Layer 3 of a small transformer language model trained on English Wikipedia (8 layers, counted from 0, width 128).
A neuron's activation on a vector x is ReLU(weights . x + bias), where the dot is the dot product.

Input weights of the MLP neurons that the questions are about. A number n stands for (n - 128) times 0.0027.
n75 (bias -0.057): 161, 179, 133, 109, 170, 149, 128, 107, 183, 181, 118, 135, 103, 131, 124, 126, 119, 142, 106, 163, 135, 146, 129, 115, 121, 178, 106, 183, 75, 180, 93, 164, 143, 139, 159, 125, 120, 155, 106, 180, 89, 120, 42, 65, 150, 142, 114, 170, 120, 106, 120, 95, 122, 98, 91, 133, 154, 135, 156, 146, 165, 88, 53, 100, 123, 158, 181, 131, 108, 153, 166, 161, 115, 118, 157, 102, 106, 112, 122, 150, 148, 105, 144, 108, 158, 139, 110, 112, 111, 126, 128, 144, 165, 135, 117, 90, 117, 45, 94, 211, 99, 109, 180, 119, 162, 129, 113, 56, 155, 150, 100, 136, 149, 87, 118, 103, 154, 126, 105, 121, 142, 108, 122, 138, 104, 103, 123, 152
n169 (bias -0.039): 136, 142, 121, 83, 149, 107, 129, 191, 136, 151, 144, 131, 90, 88, 122, 102, 96, 132, 183, 166, 131, 125, 98, 143, 146, 142, 149, 82, 96, 103, 102, 108, 155, 109, 130, 146, 108, 104, 98, 115, 163, 149, 178, 163, 190, 101, 102, 94, 111, 141, 169, 121, 141, 108, 145, 99, 133, 147, 150, 141, 99, 109, 132, 145, 111, 109, 146, 95, 152, 124, 135, 99, 99, 140, 117, 115, 135, 93, 138, 69, 157, 117, 176, 134, 135, 137, 94, 136, 112, 127, 168, 142, 125, 121, 104, 128, 113, 145, 118, 145, 137, 135, 120, 128, 156, 127, 90, 185, 119, 211, 151, 120, 134, 149, 110, 99, 162, 119, 98, 142, 97, 114, 144, 130, 137, 159, 96, 128
n181 (bias -0.043): 135, 132, 123, 55, 141, 181, 102, 127, 98, 154, 180, 157, 97, 126, 157, 102, 175, 163, 203, 118, 183, 111, 132, 142, 136, 115, 92, 108, 117, 119, 98, 151, 151, 187, 128, 125, 137, 135, 111, 112, 168, 156, 166, 61, 190, 96, 100, 138, 157, 134, 104, 116, 134, 99, 85, 123, 62, 70, 80, 170, 138, 118, 164, 103, 99, 133, 118, 137, 73, 129, 61, 142, 119, 166, 88, 115, 155, 129, 92, 184, 136, 112, 176, 120, 140, 154, 102, 146, 72, 187, 121, 136, 135, 170, 91, 144, 54, 91, 140, 158, 41, 124, 124, 155, 122, 142, 97, 178, 162, 97, 103, 143, 138, 131, 126, 117, 90, 103, 85, 141, 116, 136, 126, 179, 141, 65, 153, 87
n198 (bias -0.032): 143, 113, 119, 139, 141, 107, 116, 171, 173, 109, 175, 154, 144, 146, 166, 113, 116, 130, 97, 175, 130, 133, 145, 106, 110, 122, 177, 116, 76, 116, 163, 115, 203, 142, 182, 115, 126, 154, 119, 126, 101, 139, 165, 144, 127, 98, 173, 77, 122, 161, 166, 104, 97, 137, 155, 114, 157, 88, 151, 156, 116, 149, 131, 127, 119, 154, 99, 58, 102, 147, 123, 126, 125, 153, 150, 116, 83, 109, 138, 131, 102, 120, 126, 90, 114, 130, 137, 129, 160, 103, 104, 143, 106, 112, 110, 138, 141, 131, 118, 124, 135, 114, 119, 140, 89, 127, 114, 132, 68, 101, 108, 115, 145, 179, 145, 154, 111, 158, 116, 122, 132, 107, 99, 171, 199, 191, 117, 115
n205 (bias -0.039): 164, 93, 137, 136, 109, 120, 113, 122, 123, 145, 112, 142, 97, 131, 150, 99, 114, 124, 88, 142, 175, 124, 143, 131, 129, 105, 157, 151, 126, 92, 143, 112, 133, 120, 130, 121, 150, 140, 131, 88, 102, 119, 120, 131, 107, 108, 134, 154, 127, 144, 161, 136, 140, 127, 157, 120, 164, 114, 168, 147, 107, 157, 146, 155, 104, 133, 137, 81, 117, 116, 108, 140, 136, 95, 136, 148, 132, 79, 143, 138, 129, 80, 134, 134, 102, 115, 151, 143, 117, 106, 67, 131, 125, 134, 158, 152, 139, 156, 98, 119, 144, 95, 107, 135, 118, 164, 86, 129, 98, 95, 109, 136, 148, 169, 119, 133, 159, 157, 122, 124, 157, 110, 123, 137, 162, 156, 109, 129
n227 (bias -0.031): 153, 161, 211, 131, 142, 117, 87, 142, 181, 104, 124, 117, 142, 53, 125, 111, 104, 141, 179, 49, 219, 149, 132, 121, 88, 158, 70, 161, 139, 117, 121, 161, 141, 116, 110, 167, 168, 153, 83, 105, 106, 137, 88, 105, 138, 150, 134, 176, 120, 102, 122, 125, 118, 91, 143, 117, 107, 98, 153, 134, 108, 101, 89, 145, 152, 93, 100, 147, 152, 145, 97, 129, 146, 78, 130, 114, 70, 117, 125, 165, 135, 133, 97, 165, 165, 93, 162, 176, 142, 110, 136, 134, 97, 125, 146, 70, 103, 111, 185, 158, 143, 57, 117, 138, 105, 116, 112, 87, 152, 132, 154, 146, 147, 87, 113, 125, 146, 93, 139, 103, 62, 129, 136, 161, 139, 82, 93, 136
n229 (bias -0.002): 140, 139, 158, 130, 147, 128, 78, 122, 76, 154, 107, 157, 80, 137, 126, 118, 153, 128, 148, 161, 110, 140, 52, 127, 174, 117, 153, 150, 110, 117, 94, 106, 110, 166, 159, 132, 116, 110, 129, 136, 126, 155, 119, 147, 146, 135, 137, 111, 151, 134, 145, 105, 100, 113, 135, 90, 148, 108, 82, 118, 107, 127, 113, 140, 107, 162, 128, 107, 142, 164, 117, 109, 116, 138, 120, 121, 183, 124, 125, 148, 90, 126, 151, 94, 130, 122, 140, 140, 137, 112, 129, 137, 97, 124, 128, 183, 140, 104, 121, 140, 117, 158, 127, 144, 116, 88, 127, 97, 129, 149, 121, 147, 127, 151, 169, 132, 93, 143, 147, 106, 94, 112, 97, 163, 166, 138, 131, 123
n261 (bias -0.020): 149, 119, 152, 71, 129, 86, 147, 132, 133, 99, 179, 172, 179, 103, 141, 89, 133, 112, 132, 114, 130, 111, 130, 108, 123, 142, 156, 123, 123, 154, 173, 88, 152, 165, 137, 92, 105, 164, 137, 132, 130, 120, 130, 88, 151, 89, 169, 129, 120, 85, 98, 120, 114, 120, 148, 117, 143, 94, 118, 157, 166, 97, 129, 120, 117, 123, 127, 120, 125, 128, 89, 135, 158, 129, 133, 150, 124, 130, 107, 117, 151, 136, 131, 119, 145, 94, 138, 132, 138, 107, 177, 114, 119, 68, 81, 120, 168, 105, 136, 129, 141, 135, 152, 116, 119, 148, 130, 150, 105, 135, 153, 107, 139, 142, 116, 155, 176, 133, 113, 103, 103, 117, 143, 150, 138, 179, 127, 118
n299 (bias -0.041): 112, 159, 140, 111, 145, 83, 120, 166, 105, 115, 143, 130, 157, 121, 117, 156, 99, 151, 148, 110, 121, 149, 172, 97, 103, 174, 194, 116, 79, 100, 154, 128, 117, 169, 147, 109, 125, 129, 153, 119, 75, 158, 78, 126, 141, 125, 185, 122, 144, 70, 157, 82, 114, 136, 145, 146, 140, 154, 118, 143, 125, 84, 120, 106, 139, 121, 122, 109, 116, 134, 112, 66, 121, 107, 108, 98, 129, 164, 58, 130, 136, 129, 171, 142, 131, 100, 95, 93, 101, 90, 141, 134, 149, 162, 142, 188, 139, 154, 134, 107, 147, 118, 112, 142, 114, 124, 96, 153, 145, 175, 135, 115, 143, 147, 162, 143, 156, 95, 188, 80, 46, 122, 145, 187, 114, 172, 121, 170
n303 (bias -0.055): 124, 165, 111, 96, 168, 139, 162, 143, 86, 112, 145, 82, 133, 104, 157, 130, 77, 179, 115, 132, 141, 134, 89, 117, 117, 137, 119, 156, 101, 92, 120, 105, 125, 126, 107, 94, 138, 153, 93, 113, 67, 159, 60, 116, 142, 90, 91, 151, 95, 138, 156, 90, 162, 119, 131, 113, 167, 108, 129, 155, 83, 110, 149, 170, 158, 157, 142, 98, 119, 138, 128, 120, 128, 192, 114, 139, 124, 100, 125, 158, 126, 129, 139, 77, 152, 156, 119, 207, 181, 40, 127, 121, 94, 155, 108, 128, 183, 149, 143, 170, 144, 117, 180, 118, 78, 157, 144, 136, 177, 151, 79, 100, 169, 101, 99, 162, 103, 124, 134, 117, 150, 116, 154, 111, 138, 87, 66, 131
n308 (bias -0.042): 129, 177, 164, 126, 174, 135, 139, 150, 210, 124, 101, 114, 145, 107, 138, 113, 137, 115, 121, 126, 116, 96, 120, 95, 183, 143, 74, 110, 121, 123, 28, 128, 190, 146, 106, 134, 151, 141, 132, 81, 150, 143, 142, 127, 132, 162, 142, 122, 146, 177, 113, 80, 98, 109, 114, 105, 154, 150, 128, 117, 179, 125, 112, 149, 128, 115, 154, 102, 130, 135, 147, 145, 123, 138, 130, 96, 64, 122, 85, 145, 108, 116, 137, 124, 120, 135, 122, 142, 165, 129, 145, 163, 82, 91, 102, 135, 156, 103, 55, 188, 131, 148, 128, 143, 152, 125, 148, 123, 191, 142, 103, 107, 126, 101, 125, 129, 124, 93, 135, 150, 112, 137, 110, 163, 148, 141, 93, 129
n325 (bias -0.066): 147, 163, 156, 84, 144, 152, 130, 186, 200, 101, 179, 148, 142, 138, 168, 113, 133, 118, 129, 161, 126, 128, 140, 105, 114, 188, 107, 166, 116, 152, 99, 125, 108, 142, 154, 85, 144, 168, 108, 163, 148, 86, 141, 85, 99, 179, 84, 155, 103, 120, 117, 115, 129, 125, 101, 113, 142, 84, 82, 126, 151, 104, 119, 116, 115, 51, 123, 147, 164, 141, 85, 130, 141, 122, 165, 100, 78, 116, 113, 202, 154, 115, 85, 148, 109, 161, 132, 125, 147, 140, 164, 157, 103, 143, 104, 97, 73, 134, 161, 206, 94, 124, 106, 117, 137, 151, 77, 119, 146, 202, 93, 103, 156, 104, 133, 114, 176, 146, 122, 105, 97, 118, 158, 126, 97, 73, 130, 129
n366 (bias -0.056): 162, 140, 140, 94, 135, 125, 146, 129, 86, 138, 154, 174, 72, 144, 149, 124, 128, 141, 208, 148, 110, 90, 107, 151, 169, 147, 132, 82, 73, 146, 105, 95, 140, 153, 144, 158, 72, 116, 85, 145, 159, 118, 142, 156, 143, 124, 111, 121, 143, 127, 169, 139, 155, 116, 105, 91, 131, 85, 96, 122, 78, 162, 151, 121, 55, 199, 85, 115, 161, 127, 134, 132, 178, 113, 92, 97, 121, 103, 111, 182, 154, 105, 148, 142, 86, 131, 82, 131, 140, 123, 106, 155, 87, 114, 124, 132, 121, 157, 175, 150, 108, 149, 104, 105, 122, 158, 103, 129, 178, 94, 119, 151, 129, 146, 150, 140, 166, 96, 131, 100, 140, 116, 113, 142, 161, 131, 132, 120
n383 (bias -0.058): 144, 133, 209, 57, 104, 125, 154, 165, 127, 120, 138, 137, 150, 114, 128, 116, 120, 109, 98, 88, 110, 155, 102, 126, 125, 105, 110, 130, 118, 121, 154, 119, 110, 183, 131, 132, 86, 189, 115, 132, 148, 180, 133, 107, 174, 100, 120, 137, 155, 121, 137, 130, 123, 110, 147, 129, 111, 142, 170, 152, 181, 110, 89, 135, 96, 107, 154, 107, 101, 141, 115, 127, 144, 92, 144, 145, 80, 110, 126, 106, 170, 106, 117, 158, 123, 69, 122, 107, 107, 104, 151, 136, 105, 102, 118, 117, 170, 135, 149, 129, 118, 145, 150, 135, 129, 127, 153, 130, 136, 132, 125, 97, 130, 132, 107, 140, 82, 123, 96, 108, 59, 113, 186, 135, 111, 145, 163, 141
n398 (bias -0.053): 122, 107, 131, 159, 176, 134, 114, 104, 166, 152, 125, 130, 130, 123, 142, 131, 89, 145, 163, 171, 168, 131, 114, 100, 114, 6, 171, 156, 131, 168, 133, 96, 167, 144, 136, 143, 153, 173, 82, 137, 156, 109, 78, 84, 172, 140, 120, 132, 139, 177, 145, 172, 122, 141, 180, 88, 136, 128, 118, 134, 107, 116, 123, 134, 90, 166, 177, 137, 125, 161, 135, 95, 112, 77, 112, 167, 158, 88, 127, 182, 155, 135, 123, 153, 89, 114, 134, 102, 105, 115, 130, 75, 89, 158, 128, 87, 162, 145, 126, 123, 142, 118, 115, 119, 157, 140, 160, 125, 116, 125, 60, 154, 139, 140, 105, 78, 118, 96, 152, 92, 129, 98, 163, 112, 181, 100, 125, 186
n454 (bias -0.060): 114, 119, 191, 145, 120, 102, 159, 104, 172, 156, 151, 104, 139, 123, 144, 92, 116, 141, 122, 114, 175, 143, 145, 136, 146, 131, 75, 116, 155, 119, 137, 121, 145, 107, 108, 128, 137, 135, 128, 138, 110, 143, 88, 97, 107, 123, 136, 153, 128, 106, 110, 125, 134, 139, 108, 99, 75, 120, 154, 122, 150, 85, 129, 161, 118, 101, 163, 153, 114, 148, 133, 130, 206, 51, 139, 138, 126, 113, 78, 162, 164, 149, 84, 157, 96, 126, 120, 124, 115, 169, 125, 98, 108, 83, 127, 116, 112, 149, 151, 137, 139, 102, 145, 117, 111, 136, 135, 114, 146, 139, 118, 136, 131, 67, 162, 129, 214, 148, 118, 127, 109, 115, 222, 104, 119, 146, 136, 181

Each question shows a token from some text and the vector x that enters the MLP there. A number n stands for (n - 128) times 0.032.

",": 160, 112, 114, 103, 106, 130, 160, 125, 73, 143, 108, 107, 120, 164, 119, 106, 126, 150, 131, 130, 64, 131, 110, 136, 157, 96, 122, 119, 151, 144, 110, 109, 95, 107, 174, 129, 100, 113, 130, 141, 155, 119, 178, 164, 131, 140, 139, 130, 104, 161, 131, 145, 135, 151, 138, 101, 135, 156, 130, 89, 147, 131, 146, 113, 112, 107, 139, 155, 146, 145, 155, 99, 75, 99, 154, 102, 118, 125, 106, 70, 115, 148, 130, 142, 150, 117, 92, 95, 124, 118, 181, 104, 181, 94, 160, 131, 155, 107, 136, 121, 115, 160, 121, 128, 168, 118, 165, 119, 112, 98, 123, 89, 78, 92, 98, 93, 122, 118, 138, 149, 123, 151, 75, 120, 117, 136, 138, 126
Which neuron fires most, and how strongly? n169, at about 0.71

"af": 167, 98, 90, 185, 124, 120, 111, 128, 106, 145, 110, 86, 119, 154, 118, 118, 106, 154, 107, 128, 141, 101, 107, 149, 139, 140, 169, 135, 168, 98, 145, 103, 101, 80, 143, 138, 129, 136, 87, 129, 136, 102, 164, 171, 144, 130, 132, 90, 112, 136, 143, 153, 143, 140, 122, 154, 143, 100, 113, 109, 133, 114, 146, 112, 108, 161, 127, 106, 125, 126, 180, 119, 131, 127, 147, 145, 113, 158, 172, 81, 121, 128, 148, 111, 147, 124, 132, 133, 137, 126, 111, 125, 116, 113, 162, 160, 89, 116, 125, 73, 151, 141, 87, 128, 141, 133, 163, 44, 118, 103, 138, 100, 69, 148, 114, 115, 132, 121, 143, 125, 160, 144, 107, 81, 137, 159, 116, 95
Which neuron fires most, and how strongly? n205, at about 0.8

"ship ": 153, 128, 110, 138, 141, 170, 139, 124, 141, 122, 112, 109, 127, 111, 132, 152, 155, 155, 124, 90, 63, 100, 148, 141, 91, 139, 139, 108, 160, 116, 85, 125, 109, 136, 131, 102, 134, 92, 123, 150, 125, 113, 125, 168, 100, 144, 126, 124, 126, 132, 99, 115, 101, 123, 114, 115, 130, 139, 75, 101, 128, 124, 91, 104, 119, 115, 109, 128, 108, 139, 117, 149, 104, 141, 153, 110, 91, 122, 123, 112, 92, 145, 152, 115, 166, 156, 116, 113, 147, 165, 169, 109, 151, 115, 168, 149, 126, 113, 170, 103, 108, 125, 129, 128, 152, 143, 143, 115, 113, 134, 137, 82, 96, 112, 148, 118, 88, 137, 138, 152, 140, 168, 87, 146, 115, 95, 145, 136
Which neuron fires most, and how strongly? n308, at about 0.51

"ey ": 150, 110, 110, 147, 142, 119, 133, 114, 149, 93, 130, 80, 158, 154, 122, 130, 111, 162, 109, 109, 26, 109, 145, 144, 96, 123, 179, 147, 167, 125, 106, 109, 100, 143, 148, 129, 113, 102, 128, 122, 136, 118, 152, 175, 109, 137, 125, 132, 105, 139, 116, 105, 144, 141, 124, 117, 125, 124, 100, 120, 131, 127, 120, 113, 96, 126, 126, 146, 97, 103, 102, 115, 112, 117, 152, 106, 114, 131, 140, 111, 80, 162, 157, 151, 152, 112, 118, 111, 151, 138, 175, 116, 130, 108, 167, 128, 140, 103, 178, 113, 145, 139, 113, 128, 127, 146, 119, 99, 120, 93, 151, 86, 114, 95, 137, 139, 95, 120, 183, 130, 140, 155, 126, 122, 97, 115, 123, 108
The neuron with the highest activation: n299

"1": 161, 119, 111, 144, 146, 127, 155, 113, 105, 156, 93, 108, 81, 156, 122, 123, 158, 148, 139, 114, 43, 143, 78, 164, 131, 126, 118, 87, 179, 97, 122, 127, 81, 131, 132, 130, 130, 119, 145, 150, 134, 97, 109, 162, 137, 101, 167, 140, 117, 149, 110, 152, 169, 172, 109, 126, 114, 119, 110, 120, 149, 90, 162, 108, 110, 133, 125, 102, 128, 132, 149, 139, 87, 96, 149, 166, 146, 144, 143, 77, 83, 132, 142, 116, 105, 142, 82, 137, 135, 137, 187, 84, 141, 110, 159, 141, 125, 145, 159, 87, 123, 154, 140, 128, 133, 116, 144, 106, 112, 147, 124, 90, 84, 134, 104, 108, 113, 101, 161, 161, 161, 153, 90, 101, 120, 107, 134, 93
The neuron with the highest activation: n229

"==": 152, 131, 134, 130, 108, 123, 135, 134, 133, 133, 137, 107, 124, 114, 111, 123, 131, 154, 126, 81, 111, 107, 129, 106, 118, 119, 83, 141, 170, 139, 102, 119, 120, 108, 117, 169, 124, 150, 108, 136, 154, 128, 137, 154, 135, 117, 149, 145, 82, 106, 126, 137, 149, 95, 118, 154, 123, 123, 127, 95, 100, 122, 150, 110, 118, 134, 146, 163, 106, 151, 160, 141, 92, 127, 146, 162, 107, 128, 119, 75, 101, 180, 136, 150, 144, 91, 123, 132, 125, 130, 171, 130, 136, 118, 172, 139, 119, 95, 114, 138, 107, 116, 108, 128, 101, 126, 115, 114, 108, 102, 176, 96, 90, 83, 109, 112, 124, 106, 134, 138, 135, 171, 72, 156, 119, 132, 152, 106
The neuron with the highest activation: n227

"of ": 163, 110, 103, 125, 88, 156, 162, 131, 127, 102, 125, 114, 138, 131, 118, 135, 138, 149, 130, 114, 98, 95, 134, 150, 130, 159, 134, 124, 164, 128, 99, 112, 122, 101, 157, 108, 102, 122, 136, 130, 100, 125, 150, 129, 114, 124, 117, 137, 73, 86, 101, 172, 146, 104, 132, 122, 132, 91, 93, 117, 126, 130, 116, 105, 107, 140, 142, 140, 143, 142, 116, 159, 107, 153, 157, 122, 132, 155, 109, 146, 106, 173, 126, 119, 110, 140, 152, 121, 169, 143, 158, 112, 132, 86, 166, 176, 96, 139, 154, 114, 109, 138, 108, 128, 154, 121, 108, 112, 117, 107, 170, 89, 77, 124, 100, 93, 132, 143, 105, 143, 119, 173, 89, 110, 134, 111, 129, 103
The neuron with the highest activation: n325

"\n": 157, 136, 152, 126, 108, 102, 155, 108, 115, 130, 123, 104, 75, 140, 118, 85, 130, 158, 132, 119, 88, 116, 124, 122, 143, 141, 138, 157, 179, 135, 103, 128, 64, 138, 143, 132, 113, 112, 131, 138, 124, 144, 111, 157, 119, 124, 139, 122, 124, 119, 100, 128, 123, 126, 124, 123, 138, 130, 122, 82, 84, 121, 115, 113, 95, 129, 147, 161, 125, 112, 139, 107, 127, 132, 151, 122, 142, 127, 113, 113, 122, 175, 172, 130, 121, 121, 123, 139, 122, 143, 176, 100, 113, 103, 169, 126, 138, 110, 107, 103, 134, 138, 141, 128, 110, 159, 139, 113, 134, 90, 131, 95, 90, 115, 135, 135, 122, 134, 130, 152, 162, 174, 106, 81, 89, 106, 128, 111
The neuron with the highest activation: n229

"1 ": 156, 98, 145, 135, 146, 114, 172, 127, 140, 101, 105, 130, 132, 155, 115, 128, 138, 150, 94, 104, 44, 123, 104, 146, 116, 135, 133, 112, 177, 123, 100, 127, 87, 134, 126, 103, 128, 134, 115, 136, 118, 119, 106, 139, 105, 116, 144, 141, 96, 143, 96, 146, 139, 167, 89, 146, 124, 122, 79, 143, 176, 91, 133, 109, 107, 113, 125, 118, 128, 139, 137, 122, 86, 138, 151, 148, 143, 142, 103, 78, 135, 159, 136, 123, 160, 119, 129, 122, 129, 121, 204, 112, 120, 100, 155, 136, 125, 123, 151, 104, 131, 174, 132, 128, 124, 116, 164, 125, 122, 137, 142, 80, 73, 102, 137, 109, 117, 147, 167, 129, 118, 159, 87, 115, 126, 126, 156, 92
The neuron with the highest activation: n261

"Party ": 152, 99, 141, 140, 145, 119, 159, 152, 131, 73, 116, 88, 160, 162, 119, 145, 170, 149, 87, 100, 68, 113, 160, 117, 101, 121, 157, 148, 156, 135, 102, 160, 141, 166, 152, 100, 138, 109, 113, 130, 145, 129, 161, 175, 98, 125, 134, 122, 105, 117, 116, 143, 134, 145, 128, 126, 136, 77, 120, 108, 156, 140, 105, 110, 112, 113, 126, 137, 134, 137, 144, 126, 60, 116, 136, 130, 98, 151, 112, 111, 109, 143, 128, 109, 153, 133, 140, 141, 134, 115, 157, 101, 135, 108, 159, 137, 113, 101, 138, 92, 117, 133, 100, 129, 120, 114, 136, 81, 144, 79, 141, 88, 106, 102, 139, 190, 111, 152, 123, 134, 121, 165, 71, 150, 111, 132, 112, 111
The two highest activations, in order: n198, n308

"'": 173, 94, 88, 115, 137, 152, 166, 139, 126, 100, 132, 99, 142, 139, 130, 117, 111, 162, 119, 132, 114, 124, 118, 125, 156, 114, 125, 125, 159, 127, 111, 66, 50, 113, 151, 101, 122, 99, 125, 128, 120, 96, 176, 168, 119, 109, 150, 127, 98, 162, 140, 129, 127, 128, 111, 106, 152, 95, 118, 125, 105, 146, 137, 111, 109, 130, 132, 137, 98, 160, 117, 106, 60, 105, 156, 153, 112, 157, 165, 152, 78, 128, 147, 106, 166, 128, 117, 131, 136, 165, 164, 108, 140, 138, 165, 111, 92, 104, 130, 93, 132, 116, 137, 128, 133, 137, 151, 124, 128, 138, 112, 94, 91, 96, 137, 106, 101, 114, 128, 155, 149, 152, 128, 130, 109, 113, 117, 119
The neuron with the highest activation: n303

"y ": 151, 91, 87, 148, 151, 100, 151, 114, 140, 114, 128, 96, 155, 146, 118, 130, 161, 157, 109, 146, 87, 110, 148, 123, 71, 139, 168, 114, 143, 123, 107, 109, 76, 120, 123, 126, 93, 115, 129, 137, 134, 122, 167, 142, 93, 126, 141, 127, 95, 126, 130, 127, 132, 144, 119, 130, 141, 128, 128, 118, 136, 122, 121, 113, 96, 97, 125, 158, 127, 124, 127, 123, 107, 112, 160, 110, 129, 128, 131, 107, 111, 164, 157, 135, 148, 112, 134, 114, 159, 124, 183, 89, 117, 101, 149, 160, 138, 124, 169, 114, 131, 132, 101, 128, 118, 123, 119, 77, 92, 156, 188, 87, 108, 161, 122, 130, 129, 110, 150, 128, 134, 170, 74, 105, 62, 136, 112, 150
The neuron with the highest activation: n299

"| ": 154, 128, 155, 124, 107, 121, 154, 124, 122, 128, 120, 97, 133, 153, 116, 85, 118, 153, 114, 115, 113, 114, 116, 125, 132, 142, 133, 136, 177, 105, 133, 127, 110, 93, 124, 102, 126, 121, 129, 115, 102, 123, 139, 154, 123, 129, 117, 134, 86, 106, 112, 133, 137, 128, 118, 116, 136, 114, 119, 100, 125, 123, 135, 111, 98, 129, 129, 152, 148, 142, 127, 154, 125, 117, 141, 169, 129, 143, 123, 104, 153, 204, 155, 144, 127, 139, 74, 116, 106, 117, 169, 106, 133, 88, 158, 105, 135, 134, 167, 95, 143, 133, 141, 128, 119, 149, 127, 82, 107, 91, 160, 91, 87, 99, 134, 137, 128, 143, 129, 149, 140, 173, 112, 93, 90, 137, 123, 112
The two highest activations, in order: n454, n261

"m": 154, 125, 88, 119, 127, 152, 117, 98, 153, 161, 107, 128, 95, 104, 118, 120, 122, 148, 125, 148, 57, 132, 130, 135, 136, 102, 112, 181, 138, 97, 139, 120, 109, 105, 118, 100, 114, 110, 115, 150, 146, 120, 127, 144, 97, 113, 152, 169, 115, 105, 118, 165, 137, 145, 116, 119, 119, 115, 112, 97, 111, 164, 117, 102, 112, 137, 137, 170, 136, 123, 155, 144, 102, 125, 144, 169, 129, 121, 210, 150, 128, 141, 128, 104, 149, 180, 121, 108, 112, 131, 137, 116, 146, 102, 164, 99, 139, 95, 144, 105, 97, 138, 118, 128, 114, 123, 133, 88, 94, 149, 186, 91, 91, 133, 140, 99, 100, 156, 147, 133, 161, 151, 102, 129, 94, 124, 130, 71
Which neuron fires most, and how strongly? n75, at about 0.45

"ed": 144, 124, 107, 140, 121, 128, 141, 98, 141, 147, 101, 91, 129, 153, 120, 153, 131, 157, 107, 150, 131, 105, 135, 142, 114, 136, 144, 158, 190, 127, 112, 130, 142, 107, 172, 140, 154, 114, 127, 120, 119, 116, 88, 121, 114, 126, 132, 134, 98, 114, 123, 101, 127, 142, 102, 112, 149, 115, 136, 113, 113, 126, 138, 106, 111, 130, 132, 145, 124, 106, 167, 146, 113, 137, 150, 128, 127, 159, 190, 91, 104, 140, 146, 125, 142, 124, 137, 109, 95, 118, 126, 118, 137, 129, 167, 147, 152, 146, 114, 122, 147, 110, 109, 128, 118, 140, 118, 99, 100, 131, 103, 93, 68, 102, 105, 83, 120, 73, 132, 159, 165, 163, 104, 87, 102, 126, 162, 93
The two highest activations, in order: n75, n205

"fr": 163, 107, 71, 102, 78, 150, 140, 72, 98, 116, 128, 105, 88, 156, 125, 121, 118, 149, 162, 99, 74, 154, 119, 129, 120, 122, 124, 125, 174, 119, 85, 110, 71, 80, 93, 112, 115, 133, 145, 183, 94, 112, 168, 161, 88, 128, 121, 133, 114, 127, 94, 108, 119, 103, 105, 111, 128, 128, 133, 156, 121, 130, 168, 109, 109, 147, 111, 175, 133, 148, 106, 183, 77, 164, 165, 145, 122, 91, 171, 140, 142, 156, 161, 127, 153, 158, 138, 121, 121, 142, 130, 113, 142, 110, 158, 151, 159, 123, 149, 91, 151, 170, 129, 128, 126, 149, 117, 94, 98, 112, 132, 102, 98, 106, 127, 103, 122, 121, 165, 157, 174, 150, 89, 112, 86, 111, 91, 124
The neuron with the highest activation: n303

"to ": 161, 102, 112, 134, 75, 145, 156, 120, 124, 121, 123, 86, 124, 157, 119, 119, 134, 151, 128, 138, 64, 88, 113, 142, 138, 134, 139, 126, 119, 124, 109, 115, 85, 128, 121, 131, 75, 116, 126, 116, 110, 116, 179, 133, 109, 139, 106, 123, 106, 90, 109, 148, 140, 123, 104, 124, 120, 95, 93, 104, 133, 125, 136, 109, 99, 181, 123, 135, 156, 168, 134, 134, 123, 137, 148, 110, 150, 158, 118, 127, 148, 166, 152, 112, 120, 95, 139, 121, 168, 140, 147, 129, 143, 100, 161, 164, 146, 132, 166, 89, 102, 144, 116, 128, 160, 143, 123, 115, 126, 84, 151, 90, 89, 127, 144, 123, 117, 132, 125, 131, 131, 175, 140, 79, 95, 98, 150, 147
The neuron with the highest activation: n366

"M": 173, 108, 112, 114, 96, 131, 117, 125, 134, 143, 129, 106, 129, 106, 125, 118, 116, 148, 135, 126, 63, 89, 133, 129, 148, 122, 157, 152, 135, 124, 118, 114, 142, 124, 137, 67, 120, 106, 135, 113, 114, 120, 166, 164, 143, 104, 146, 123, 113, 109, 122, 166, 109, 166, 135, 129, 121, 105, 141, 115, 136, 147, 101, 109, 100, 122, 113, 131, 147, 148, 162, 122, 92, 125, 149, 181, 109, 146, 217, 80, 117, 129, 144, 82, 123, 133, 138, 111, 137, 145, 167, 106, 122, 86, 165, 137, 94, 85, 140, 120, 135, 135, 117, 128, 115, 138, 106, 111, 113, 128, 187, 86, 117, 143, 112, 88, 126, 158, 140, 161, 132, 147, 91, 99, 114, 120, 126, 75
Which three neurons fire most, strongest first? n169, n198, n261

"The ": 161, 105, 114, 140, 104, 129, 148, 107, 119, 136, 147, 101, 99, 142, 124, 102, 118, 161, 94, 110, 85, 93, 159, 132, 120, 127, 128, 159, 192, 112, 121, 97, 113, 116, 129, 118, 127, 113, 129, 129, 98, 91, 102, 139, 137, 106, 152, 127, 139, 126, 121, 118, 111, 117, 111, 130, 128, 106, 137, 116, 131, 129, 119, 116, 99, 153, 142, 142, 89, 157, 107, 128, 101, 120, 155, 150, 129, 136, 118, 114, 81, 186, 137, 112, 119, 146, 156, 113, 135, 140, 182, 111, 114, 78, 166, 127, 113, 120, 163, 113, 160, 135, 89, 128, 127, 150, 111, 133, 135, 112, 170, 94, 117, 70, 128, 128, 108, 138, 133, 145, 112, 163, 132, 105, 113, 108, 149, 118
Which neuron fires most, and how strongly? n454, at about 0.57

"5 ": 156, 120, 128, 113, 137, 103, 151, 138, 120, 103, 109, 122, 98, 125, 114, 121, 141, 145, 104, 125, 47, 102, 123, 142, 111, 128, 124, 87, 181, 129, 103, 132, 143, 128, 115, 139, 117, 123, 122, 127, 143, 129, 128, 163, 95, 122, 147, 143, 114, 146, 109, 159, 128, 157, 91, 138, 121, 147, 107, 121, 164, 124, 128, 108, 109, 127, 120, 110, 117, 149, 152, 119, 70, 116, 150, 105, 144, 138, 112, 86, 149, 162, 133, 104, 161, 130, 126, 98, 123, 117, 196, 128, 121, 98, 160, 124, 100, 129, 164, 88, 105, 172, 126, 128, 114, 120, 169, 139, 144, 131, 143, 86, 60, 121, 146, 109, 118, 122, 149, 157, 123, 164, 107, 121, 111, 133, 150, 126
Which three neurons fire most, strongest first? n308, n383, n169